Layer 13 of a small transformer language model trained on English Wikipedia (26 layers, counted from 0, width 96).
A neuron adds its activation times its output weights to the MLP's output. To switch it off is to set its activation to zero at one token and run the rest of the model.
A neuron's activation on a vector x is SiLU(gate . x) times (in . x), where the dot is the dot product.

Input weights of the MLP neurons that the questions are about. A number n stands for (n - 128) times 0.0048.
n6 gate: 147, 106, 139, 224, 144, 133, 113, 88, 126, 85, 198, 145, 131, 119, 164, 140, 119, 154, 120, 166, 173, 105, 126, 138, 151, 130, 120, 105, 169, 67, 130, 134, 140, 166, 158, 154, 132, 144, 126, 102, 145, 64, 97, 98, 86, 133, 101, 120, 138, 171, 192, 83, 115, 88, 109, 125, 134, 165, 189, 139, 137, 163, 147, 149, 171, 137, 107, 91, 92, 102, 102, 122, 196, 113, 145, 102, 108, 172, 128, 116, 141, 181, 123, 75, 107, 109, 184, 65, 166, 79, 132, 83, 119, 74, 103, 153
n13 gate: 82, 51, 154, 121, 162, 140, 128, 137, 123, 107, 72, 100, 131, 115, 96, 95, 68, 102, 119, 95, 104, 117, 111, 140, 124, 150, 157, 138, 112, 183, 149, 90, 130, 88, 120, 131, 132, 97, 103, 122, 186, 110, 129, 118, 111, 96, 120, 126, 176, 186, 172, 118, 169, 91, 139, 147, 38, 141, 149, 177, 107, 129, 133, 106, 127, 94, 156, 146, 98, 116, 164, 82, 128, 129, 116, 150, 129, 75, 131, 196, 125, 120, 106, 154, 79, 167, 209, 108, 138, 155, 110, 70, 158, 128, 172, 199
n38 gate: 127, 129, 141, 89, 147, 187, 143, 84, 122, 106, 123, 143, 121, 103, 72, 132, 124, 109, 147, 140, 128, 187, 198, 109, 145, 83, 156, 128, 136, 135, 135, 209, 121, 131, 142, 102, 160, 156, 184, 128, 96, 86, 152, 150, 144, 138, 134, 172, 60, 171, 143, 140, 158, 136, 151, 144, 116, 127, 95, 151, 57, 152, 49, 76, 108, 142, 143, 156, 127, 147, 155, 161, 99, 164, 120, 118, 80, 216, 89, 178, 81, 125, 157, 60, 105, 153, 175, 120, 70, 120, 58, 110, 87, 99, 119, 129
n81 gate: 158, 122, 148, 86, 75, 141, 91, 95, 109, 183, 185, 162, 156, 172, 178, 128, 200, 102, 147, 135, 59, 127, 194, 72, 172, 114, 79, 166, 91, 120, 139, 185, 109, 95, 140, 152, 139, 133, 180, 123, 123, 98, 125, 89, 163, 134, 125, 148, 128, 172, 139, 75, 147, 145, 123, 90, 139, 91, 154, 154, 77, 109, 86, 68, 119, 111, 153, 157, 147, 104, 181, 164, 195, 96, 71, 167, 196, 119, 91, 120, 168, 140, 164, 172, 118, 139, 169, 122, 148, 118, 104, 180, 100, 150, 168, 180
n104 gate: 156, 127, 170, 136, 181, 119, 163, 159, 141, 145, 104, 120, 108, 104, 141, 181, 148, 132, 141, 175, 133, 63, 149, 129, 84, 180, 113, 123, 95, 133, 107, 119, 101, 149, 118, 123, 23, 178, 140, 180, 150, 102, 102, 132, 139, 134, 107, 140, 145, 75, 109, 47, 125, 153, 171, 116, 110, 104, 101, 125, 97, 65, 139, 77, 140, 61, 178, 71, 120, 141, 108, 156, 176, 133, 131, 144, 80, 152, 91, 100, 100, 158, 175, 83, 76, 101, 96, 171, 87, 121, 75, 158, 121, 114, 185, 190
n236 gate: 133, 126, 175, 113, 144, 98, 124, 145, 124, 56, 166, 66, 120, 130, 135, 156, 152, 156, 113, 125, 153, 168, 131, 129, 129, 114, 155, 108, 115, 178, 108, 133, 117, 134, 190, 95, 150, 136, 195, 128, 86, 63, 136, 42, 121, 146, 117, 73, 164, 163, 153, 106, 188, 148, 144, 94, 95, 147, 105, 89, 184, 115, 133, 174, 105, 96, 141, 184, 137, 141, 147, 173, 146, 150, 169, 151, 147, 136, 169, 79, 142, 99, 134, 91, 100, 130, 100, 137, 181, 172, 186, 131, 149, 197, 137, 126
n6 in: 127, 93, 85, 115, 144, 119, 95, 123, 131, 68, 195, 138, 84, 137, 92, 117, 95, 146, 154, 84, 118, 108, 151, 83, 99, 148, 102, 85, 102, 124, 93, 133, 135, 82, 88, 160, 152, 208, 64, 112, 175, 135, 127, 111, 180, 93, 104, 83, 92, 171, 115, 134, 123, 102, 96, 160, 85, 109, 133, 96, 96, 100, 147, 201, 73, 101, 204, 109, 104, 107, 160, 86, 94, 119, 218, 70, 122, 105, 184, 139, 168, 172, 165, 94, 171, 131, 100, 79, 97, 149, 124, 180, 151, 164, 130, 103
n13 in: 129, 189, 132, 146, 104, 115, 115, 109, 105, 129, 157, 96, 107, 140, 160, 123, 164, 143, 185, 164, 97, 111, 130, 178, 113, 127, 150, 126, 124, 87, 160, 194, 110, 135, 184, 143, 110, 196, 125, 144, 105, 195, 69, 98, 164, 80, 150, 109, 119, 48, 63, 79, 162, 173, 86, 105, 148, 108, 78, 124, 109, 115, 65, 117, 95, 147, 126, 102, 225, 135, 114, 147, 121, 86, 96, 78, 130, 84, 118, 136, 163, 118, 144, 114, 177, 64, 93, 118, 113, 124, 92, 132, 185, 129, 74, 107
n38 in: 117, 92, 191, 144, 144, 121, 127, 111, 141, 140, 92, 140, 128, 139, 179, 183, 115, 123, 138, 166, 172, 125, 151, 135, 134, 70, 151, 150, 120, 117, 97, 127, 140, 112, 110, 112, 143, 132, 114, 140, 156, 40, 145, 101, 135, 145, 101, 177, 110, 145, 38, 160, 176, 164, 104, 105, 179, 99, 49, 79, 161, 87, 87, 80, 75, 126, 125, 135, 147, 109, 142, 129, 121, 144, 119, 167, 169, 180, 112, 178, 98, 160, 187, 105, 124, 175, 194, 86, 122, 119, 98, 121, 106, 59, 176, 110
n81 in: 196, 139, 127, 85, 182, 83, 138, 120, 147, 123, 158, 88, 132, 169, 152, 179, 176, 133, 131, 115, 145, 128, 156, 95, 199, 137, 122, 108, 133, 119, 99, 134, 126, 112, 75, 103, 175, 180, 176, 128, 96, 151, 167, 87, 98, 119, 104, 121, 169, 145, 178, 105, 170, 140, 98, 160, 82, 100, 102, 163, 164, 70, 65, 132, 94, 123, 143, 127, 197, 153, 118, 47, 112, 125, 70, 138, 165, 136, 144, 175, 161, 192, 86, 77, 118, 188, 107, 136, 114, 128, 86, 183, 129, 169, 180, 144
n104 in: 78, 153, 123, 151, 87, 132, 110, 99, 100, 157, 137, 106, 144, 110, 97, 126, 113, 198, 143, 138, 139, 170, 81, 187, 181, 137, 201, 160, 84, 112, 182, 116, 143, 28, 105, 160, 139, 85, 122, 105, 138, 152, 142, 174, 138, 123, 150, 126, 109, 162, 129, 107, 143, 249, 90, 69, 105, 90, 127, 108, 194, 116, 148, 105, 94, 183, 89, 136, 170, 118, 126, 74, 110, 99, 137, 133, 120, 106, 69, 107, 125, 185, 86, 191, 102, 121, 107, 115, 154, 117, 111, 103, 167, 86, 140, 124
n236 in: 155, 218, 102, 149, 137, 125, 131, 102, 161, 104, 175, 110, 80, 137, 134, 139, 144, 129, 167, 69, 106, 148, 177, 176, 84, 195, 77, 193, 220, 125, 139, 168, 200, 141, 125, 114, 150, 111, 188, 140, 120, 88, 157, 70, 158, 195, 119, 195, 134, 119, 142, 144, 149, 133, 145, 107, 141, 99, 149, 126, 128, 117, 132, 145, 124, 109, 153, 180, 79, 171, 148, 134, 109, 144, 124, 126, 109, 172, 89, 110, 88, 140, 137, 159, 148, 124, 127, 108, 161, 192, 128, 109, 146, 91, 106, 149

Output weights of the MLP neurons that the questions are about. A number n stands for (n - 128) times 0.0022.
n6: 206, 143, 142, 134, 116, 182, 149, 115, 183, 126, 116, 116, 129, 101, 138, 161, 166, 118, 71, 92, 147, 122, 117, 131, 180, 154, 159, 171, 159, 106, 113, 108, 164, 124, 112, 111, 118, 54, 82, 128, 127, 178, 156, 177, 61, 124, 153, 146, 120, 90, 202, 166, 79, 165, 128, 101, 126, 155, 60, 172, 166, 118, 147, 58, 114, 143, 70, 134, 85, 161, 127, 168, 104, 136, 76, 162, 156, 210, 123, 133, 119, 67, 74, 74, 109, 147, 191, 173, 127, 132, 154, 164, 113, 81, 140, 133
n13: 91, 148, 156, 156, 198, 126, 118, 157, 132, 84, 153, 118, 158, 81, 138, 6, 144, 73, 161, 103, 116, 88, 189, 124, 125, 99, 153, 112, 136, 143, 117, 125, 114, 120, 149, 113, 80, 61, 120, 130, 67, 115, 79, 47, 70, 104, 160, 79, 129, 153, 89, 83, 192, 154, 61, 159, 85, 114, 82, 151, 97, 124, 129, 107, 108, 120, 77, 153, 131, 125, 106, 121, 84, 177, 83, 92, 194, 142, 111, 191, 134, 100, 119, 120, 96, 144, 158, 137, 85, 152, 92, 93, 158, 69, 196, 115
n38: 161, 133, 111, 172, 161, 87, 104, 164, 145, 93, 142, 217, 159, 108, 169, 84, 160, 137, 125, 147, 104, 78, 123, 167, 138, 153, 113, 51, 132, 182, 190, 120, 110, 125, 122, 146, 122, 98, 122, 134, 50, 142, 150, 149, 88, 135, 78, 44, 181, 67, 118, 114, 95, 119, 103, 157, 144, 221, 152, 137, 171, 111, 202, 202, 153, 131, 114, 106, 100, 123, 113, 152, 171, 114, 137, 150, 104, 98, 120, 111, 122, 103, 71, 193, 132, 129, 53, 141, 200, 173, 187, 109, 140, 147, 96, 169
n81: 116, 28, 141, 164, 144, 126, 118, 211, 141, 65, 137, 140, 130, 112, 102, 72, 94, 87, 92, 188, 116, 118, 107, 143, 178, 125, 159, 106, 72, 191, 137, 125, 158, 123, 152, 83, 92, 120, 118, 139, 150, 88, 155, 175, 133, 179, 142, 126, 145, 107, 36, 139, 201, 80, 186, 112, 157, 188, 118, 84, 210, 159, 152, 99, 111, 112, 104, 85, 125, 137, 94, 142, 58, 108, 149, 124, 105, 121, 132, 149, 130, 100, 52, 116, 95, 148, 171, 93, 199, 119, 146, 95, 134, 124, 145, 133
n104: 185, 98, 122, 147, 179, 48, 179, 118, 117, 182, 132, 97, 126, 152, 134, 155, 164, 128, 121, 121, 111, 86, 133, 108, 123, 167, 173, 98, 93, 95, 95, 124, 145, 203, 102, 137, 58, 207, 157, 146, 122, 132, 135, 137, 91, 128, 116, 187, 157, 92, 121, 134, 142, 159, 246, 134, 137, 150, 89, 152, 82, 60, 157, 71, 118, 81, 185, 86, 129, 119, 121, 157, 214, 119, 118, 78, 90, 105, 130, 102, 129, 193, 178, 133, 137, 70, 119, 137, 99, 130, 92, 125, 131, 97, 181, 99
n236: 125, 63, 123, 149, 97, 111, 175, 126, 54, 44, 61, 170, 148, 105, 154, 37, 145, 129, 106, 190, 60, 148, 117, 125, 117, 18, 85, 127, 54, 164, 140, 169, 54, 112, 91, 68, 139, 94, 104, 128, 94, 193, 81, 190, 125, 113, 159, 156, 94, 95, 104, 143, 134, 115, 160, 131, 121, 74, 69, 109, 154, 129, 137, 166, 106, 128, 112, 127, 158, 125, 112, 93, 133, 90, 121, 134, 119, 143, 112, 146, 152, 180, 108, 105, 122, 172, 108, 95, 106, 61, 107, 96, 109, 160, 92, 139

Each question names a token from some text and the token that comes next. It shows the vector x that enters the MLP there. A number n stands for (n - 128) times 0.03.

Then comes g, the gradient of the next token's log-probability with respect to the MLP's output, scaled to length 1. A neuron's effect is roughly proportional to its activation times (output weights . g). A number n stands for (n - 128) times 0.0033.

"m", then " |"
x: 192, 103, 102, 111, 130, 147, 156, 67, 136, 217, 144, 127, 98, 159, 114, 136, 100, 140, 34, 123, 80, 95, 146, 96, 154, 111, 101, 131, 153, 122, 160, 132, 85, 149, 175, 86, 82, 174, 128, 167, 80, 118, 183, 91, 125, 154, 113, 134, 128, 158, 103, 133, 162, 67, 123, 126, 121, 123, 184, 87, 109, 122, 100, 205, 166, 132, 108, 98, 131, 145, 138, 123, 102, 117, 167, 99, 105, 135, 98, 80, 171, 118, 117, 124, 109, 126, 73, 121, 182, 129, 194, 110, 158, 188, 159, 104
g: 113, 152, 142, 154, 125, 132, 145, 158, 107, 145, 167, 126, 187, 123, 110, 146, 148, 140, 99, 104, 137, 99, 125, 111, 124, 86, 144, 155, 109, 152, 161, 92, 77, 163, 103, 184, 108, 171, 89, 105, 128, 57, 155, 204, 104, 77, 96, 164, 136, 144, 162, 114, 162, 118, 183, 74, 88, 76, 70, 175, 117, 107, 122, 113, 146, 61, 126, 114, 77, 142, 179, 122, 165, 107, 118, 145, 186, 116, 135, 134, 109, 144, 157, 139, 127, 111, 130, 103, 179, 145, 116, 138, 90, 165, 116, 126
Switching off which neuron hurts the next token most? n104

"he", then "un"
x: 172, 138, 81, 124, 166, 114, 125, 93, 142, 146, 102, 145, 104, 164, 135, 112, 154, 83, 30, 164, 107, 157, 135, 117, 140, 174, 99, 114, 185, 146, 107, 120, 105, 141, 162, 75, 129, 153, 174, 129, 113, 154, 104, 128, 149, 144, 101, 173, 122, 132, 67, 217, 115, 142, 108, 108, 159, 181, 119, 114, 121, 111, 66, 177, 149, 144, 139, 179, 159, 117, 109, 166, 138, 138, 82, 78, 148, 103, 89, 101, 107, 162, 123, 113, 64, 103, 196, 119, 197, 162, 145, 150, 142, 196, 126, 111
g: 171, 94, 119, 132, 127, 140, 124, 115, 97, 95, 159, 70, 103, 96, 79, 137, 73, 169, 107, 114, 111, 143, 99, 121, 107, 141, 115, 119, 52, 185, 131, 193, 175, 143, 144, 128, 118, 161, 115, 164, 153, 132, 175, 97, 131, 179, 134, 180, 107, 107, 145, 163, 144, 108, 139, 80, 161, 90, 184, 174, 121, 133, 152, 165, 95, 144, 84, 119, 108, 112, 84, 123, 78, 137, 171, 118, 115, 151, 196, 139, 120, 179, 168, 121, 87, 122, 145, 89, 140, 95, 122, 139, 142, 145, 131, 168
Switching off which neuron hurts the next token most? n81

"H", then "all"
x: 115, 128, 125, 106, 154, 118, 154, 63, 134, 163, 120, 146, 76, 124, 77, 148, 81, 116, 82, 130, 133, 158, 131, 125, 173, 92, 91, 139, 132, 217, 81, 152, 180, 88, 174, 101, 105, 147, 152, 183, 181, 117, 134, 121, 148, 171, 105, 138, 120, 112, 92, 212, 138, 116, 64, 66, 192, 125, 164, 133, 132, 117, 110, 167, 146, 189, 115, 98, 150, 133, 147, 130, 113, 149, 93, 101, 119, 90, 92, 111, 102, 138, 146, 97, 102, 119, 116, 131, 199, 167, 143, 43, 151, 156, 111, 128
g: 129, 126, 135, 186, 120, 47, 113, 152, 113, 93, 114, 129, 107, 121, 128, 148, 185, 147, 100, 95, 71, 79, 121, 125, 114, 88, 87, 161, 116, 123, 87, 140, 100, 108, 107, 155, 117, 134, 149, 122, 121, 134, 86, 174, 149, 92, 107, 130, 137, 115, 92, 101, 96, 72, 198, 146, 174, 167, 134, 112, 127, 118, 127, 82, 164, 94, 131, 105, 145, 190, 181, 96, 139, 146, 57, 150, 119, 143, 130, 172, 126, 176, 129, 70, 124, 189, 111, 104, 141, 152, 123, 87, 171, 123, 124, 133
Switching off which neuron hurts the next token most? n236

" t", then "er"
x: 89, 72, 122, 155, 100, 121, 138, 83, 128, 130, 93, 155, 111, 175, 121, 176, 83, 98, 41, 93, 134, 98, 91, 150, 162, 81, 122, 131, 155, 172, 130, 109, 137, 150, 150, 166, 85, 173, 138, 207, 190, 136, 124, 144, 112, 177, 101, 132, 162, 149, 95, 207, 120, 95, 108, 48, 150, 124, 165, 168, 99, 81, 70, 192, 141, 146, 149, 156, 143, 95, 149, 138, 157, 140, 113, 133, 110, 161, 96, 112, 129, 144, 140, 107, 88, 124, 100, 133, 191, 128, 138, 138, 134, 134, 122, 194
g: 119, 123, 136, 107, 100, 189, 158, 123, 168, 117, 130, 87, 105, 85, 95, 157, 90, 157, 192, 98, 153, 119, 148, 85, 83, 101, 145, 145, 164, 113, 114, 158, 129, 117, 160, 118, 128, 127, 134, 98, 129, 83, 119, 211, 80, 129, 132, 106, 132, 128, 121, 183, 136, 133, 132, 94, 118, 172, 108, 124, 92, 193, 119, 126, 73, 135, 145, 144, 155, 105, 130, 155, 178, 80, 122, 123, 118, 174, 105, 164, 132, 76, 92, 104, 150, 111, 111, 131, 73, 53, 177, 113, 145, 184, 108, 132
Switching off which neuron hurts the next token most? n13

"i", then " K"
x: 150, 106, 67, 113, 191, 148, 141, 71, 129, 153, 141, 164, 86, 145, 129, 148, 120, 111, 103, 82, 163, 125, 150, 154, 124, 115, 117, 79, 194, 158, 133, 155, 121, 144, 165, 101, 145, 214, 98, 185, 78, 170, 94, 84, 122, 164, 122, 160, 155, 115, 98, 166, 124, 107, 131, 89, 165, 172, 148, 149, 130, 124, 120, 99, 140, 167, 97, 127, 120, 157, 69, 120, 177, 115, 93, 134, 135, 112, 74, 95, 96, 182, 86, 134, 82, 151, 112, 51, 145, 132, 170, 127, 152, 201, 74, 150
g: 94, 148, 135, 106, 84, 85, 90, 138, 118, 148, 68, 109, 150, 157, 112, 139, 74, 123, 110, 126, 72, 175, 83, 156, 137, 122, 134, 97, 144, 134, 142, 188, 131, 154, 107, 117, 84, 163, 121, 160, 134, 96, 107, 94, 202, 97, 104, 76, 133, 126, 82, 139, 114, 124, 112, 108, 109, 124, 139, 142, 129, 213, 106, 166, 150, 140, 157, 105, 96, 165, 121, 143, 80, 119, 145, 98, 51, 166, 136, 155, 168, 111, 120, 122, 186, 115, 99, 134, 158, 114, 114, 81, 150, 91, 169, 160
Switching off which neuron hurts the next token most? n6

"ed", then "ic"
x: 126, 53, 96, 119, 111, 157, 137, 96, 179, 227, 87, 109, 190, 174, 116, 191, 109, 96, 72, 87, 185, 104, 146, 132, 148, 127, 86, 149, 177, 128, 132, 103, 143, 122, 136, 151, 151, 178, 155, 161, 114, 111, 110, 160, 118, 143, 153, 110, 172, 98, 72, 162, 132, 99, 131, 99, 163, 159, 130, 97, 114, 129, 140, 163, 153, 191, 126, 139, 76, 191, 134, 114, 155, 83, 126, 66, 104, 125, 102, 96, 114, 186, 144, 94, 118, 124, 142, 133, 150, 177, 165, 97, 132, 85, 172, 138
g: 117, 145, 79, 111, 168, 155, 115, 120, 173, 157, 125, 203, 196, 138, 151, 94, 146, 142, 168, 127, 126, 145, 132, 101, 110, 186, 158, 119, 113, 141, 143, 133, 104, 89, 99, 86, 124, 163, 151, 124, 89, 114, 121, 117, 116, 109, 111, 144, 126, 111, 66, 104, 171, 120, 96, 145, 97, 115, 122, 126, 87, 124, 128, 132, 127, 105, 178, 180, 215, 106, 85, 83, 159, 47, 125, 133, 179, 154, 187, 110, 91, 76, 114, 95, 183, 128, 146, 137, 116, 127, 133, 110, 141, 144, 137, 150
Switching off which neuron hurts the next token most? n6

"ag", then "em"
x: 110, 57, 97, 77, 228, 139, 211, 82, 144, 195, 121, 115, 128, 139, 136, 125, 123, 83, 112, 94, 143, 175, 142, 75, 153, 78, 92, 127, 172, 131, 157, 116, 116, 98, 117, 98, 99, 155, 128, 182, 124, 117, 126, 138, 187, 158, 119, 111, 161, 149, 64, 212, 72, 112, 129, 110, 129, 129, 149, 124, 140, 86, 99, 99, 133, 196, 161, 110, 117, 116, 104, 125, 142, 126, 191, 100, 120, 141, 98, 79, 132, 115, 143, 123, 130, 89, 119, 107, 68, 126, 127, 103, 95, 167, 130, 100
g: 146, 173, 134, 183, 132, 100, 141, 154, 147, 102, 117, 105, 86, 121, 131, 110, 142, 107, 160, 140, 88, 159, 181, 145, 103, 149, 119, 171, 124, 175, 185, 121, 130, 114, 145, 158, 154, 158, 113, 103, 126, 132, 151, 149, 141, 93, 69, 54, 130, 86, 44, 139, 113, 171, 119, 139, 79, 97, 123, 127, 166, 98, 108, 121, 81, 96, 148, 54, 127, 149, 78, 130, 125, 143, 116, 145, 115, 123, 192, 131, 126, 136, 142, 143, 82, 172, 113, 128, 127, 62, 105, 189, 91, 138, 146, 127
Switching off which neuron hurts the next token most? n38

"m", then "ar"
x: 175, 125, 141, 107, 147, 101, 153, 55, 114, 163, 110, 124, 100, 188, 101, 174, 123, 160, 79, 118, 109, 94, 186, 106, 142, 135, 119, 124, 146, 165, 123, 156, 148, 103, 162, 27, 89, 155, 143, 159, 80, 161, 133, 111, 121, 161, 129, 98, 111, 153, 137, 150, 144, 94, 164, 122, 160, 99, 143, 98, 96, 135, 71, 208, 116, 146, 98, 160, 123, 125, 103, 104, 117, 124, 192, 60, 115, 156, 149, 83, 170, 147, 130, 114, 64, 157, 127, 110, 140, 177, 216, 110, 130, 123, 177, 133
g: 165, 145, 168, 110, 145, 173, 80, 110, 117, 160, 178, 97, 109, 101, 127, 134, 127, 131, 93, 187, 60, 147, 153, 158, 92, 154, 142, 75, 157, 64, 104, 142, 141, 82, 146, 142, 126, 132, 121, 105, 71, 165, 88, 181, 131, 123, 155, 96, 65, 84, 172, 91, 164, 127, 115, 158, 168, 141, 151, 157, 110, 118, 94, 111, 111, 122, 146, 97, 108, 105, 87, 116, 129, 73, 131, 160, 145, 130, 121, 74, 133, 135, 160, 145, 129, 166, 83, 117, 117, 82, 76, 181, 129, 141, 117, 147
Switching off which neuron hurts the next token most? n236

"k", then "st"
x: 133, 79, 102, 108, 179, 185, 171, 81, 118, 122, 169, 136, 98, 160, 142, 134, 130, 139, 57, 118, 160, 166, 72, 126, 145, 126, 72, 141, 125, 133, 126, 191, 147, 131, 142, 111, 114, 165, 135, 142, 115, 122, 100, 121, 192, 171, 159, 147, 148, 141, 122, 237, 119, 101, 100, 137, 211, 130, 130, 161, 84, 120, 67, 156, 120, 193, 114, 134, 123, 85, 100, 127, 140, 95, 93, 51, 103, 109, 78, 94, 144, 164, 177, 101, 122, 96, 109, 115, 154, 124, 125, 138, 101, 181, 110, 141
g: 157, 160, 144, 110, 150, 161, 89, 142, 147, 142, 129, 138, 143, 156, 82, 93, 158, 113, 138, 167, 154, 114, 127, 144, 61, 166, 178, 92, 118, 108, 145, 90, 104, 118, 106, 111, 189, 160, 140, 72, 128, 192, 75, 159, 145, 138, 131, 167, 134, 150, 145, 149, 136, 149, 139, 120, 97, 110, 105, 149, 87, 106, 104, 65, 104, 109, 175, 86, 86, 164, 150, 92, 112, 113, 97, 115, 164, 204, 119, 110, 140, 94, 80, 124, 119, 109, 109, 137, 167, 206, 141, 155, 128, 117, 105, 77
Switching off which neuron hurts the next token most? n6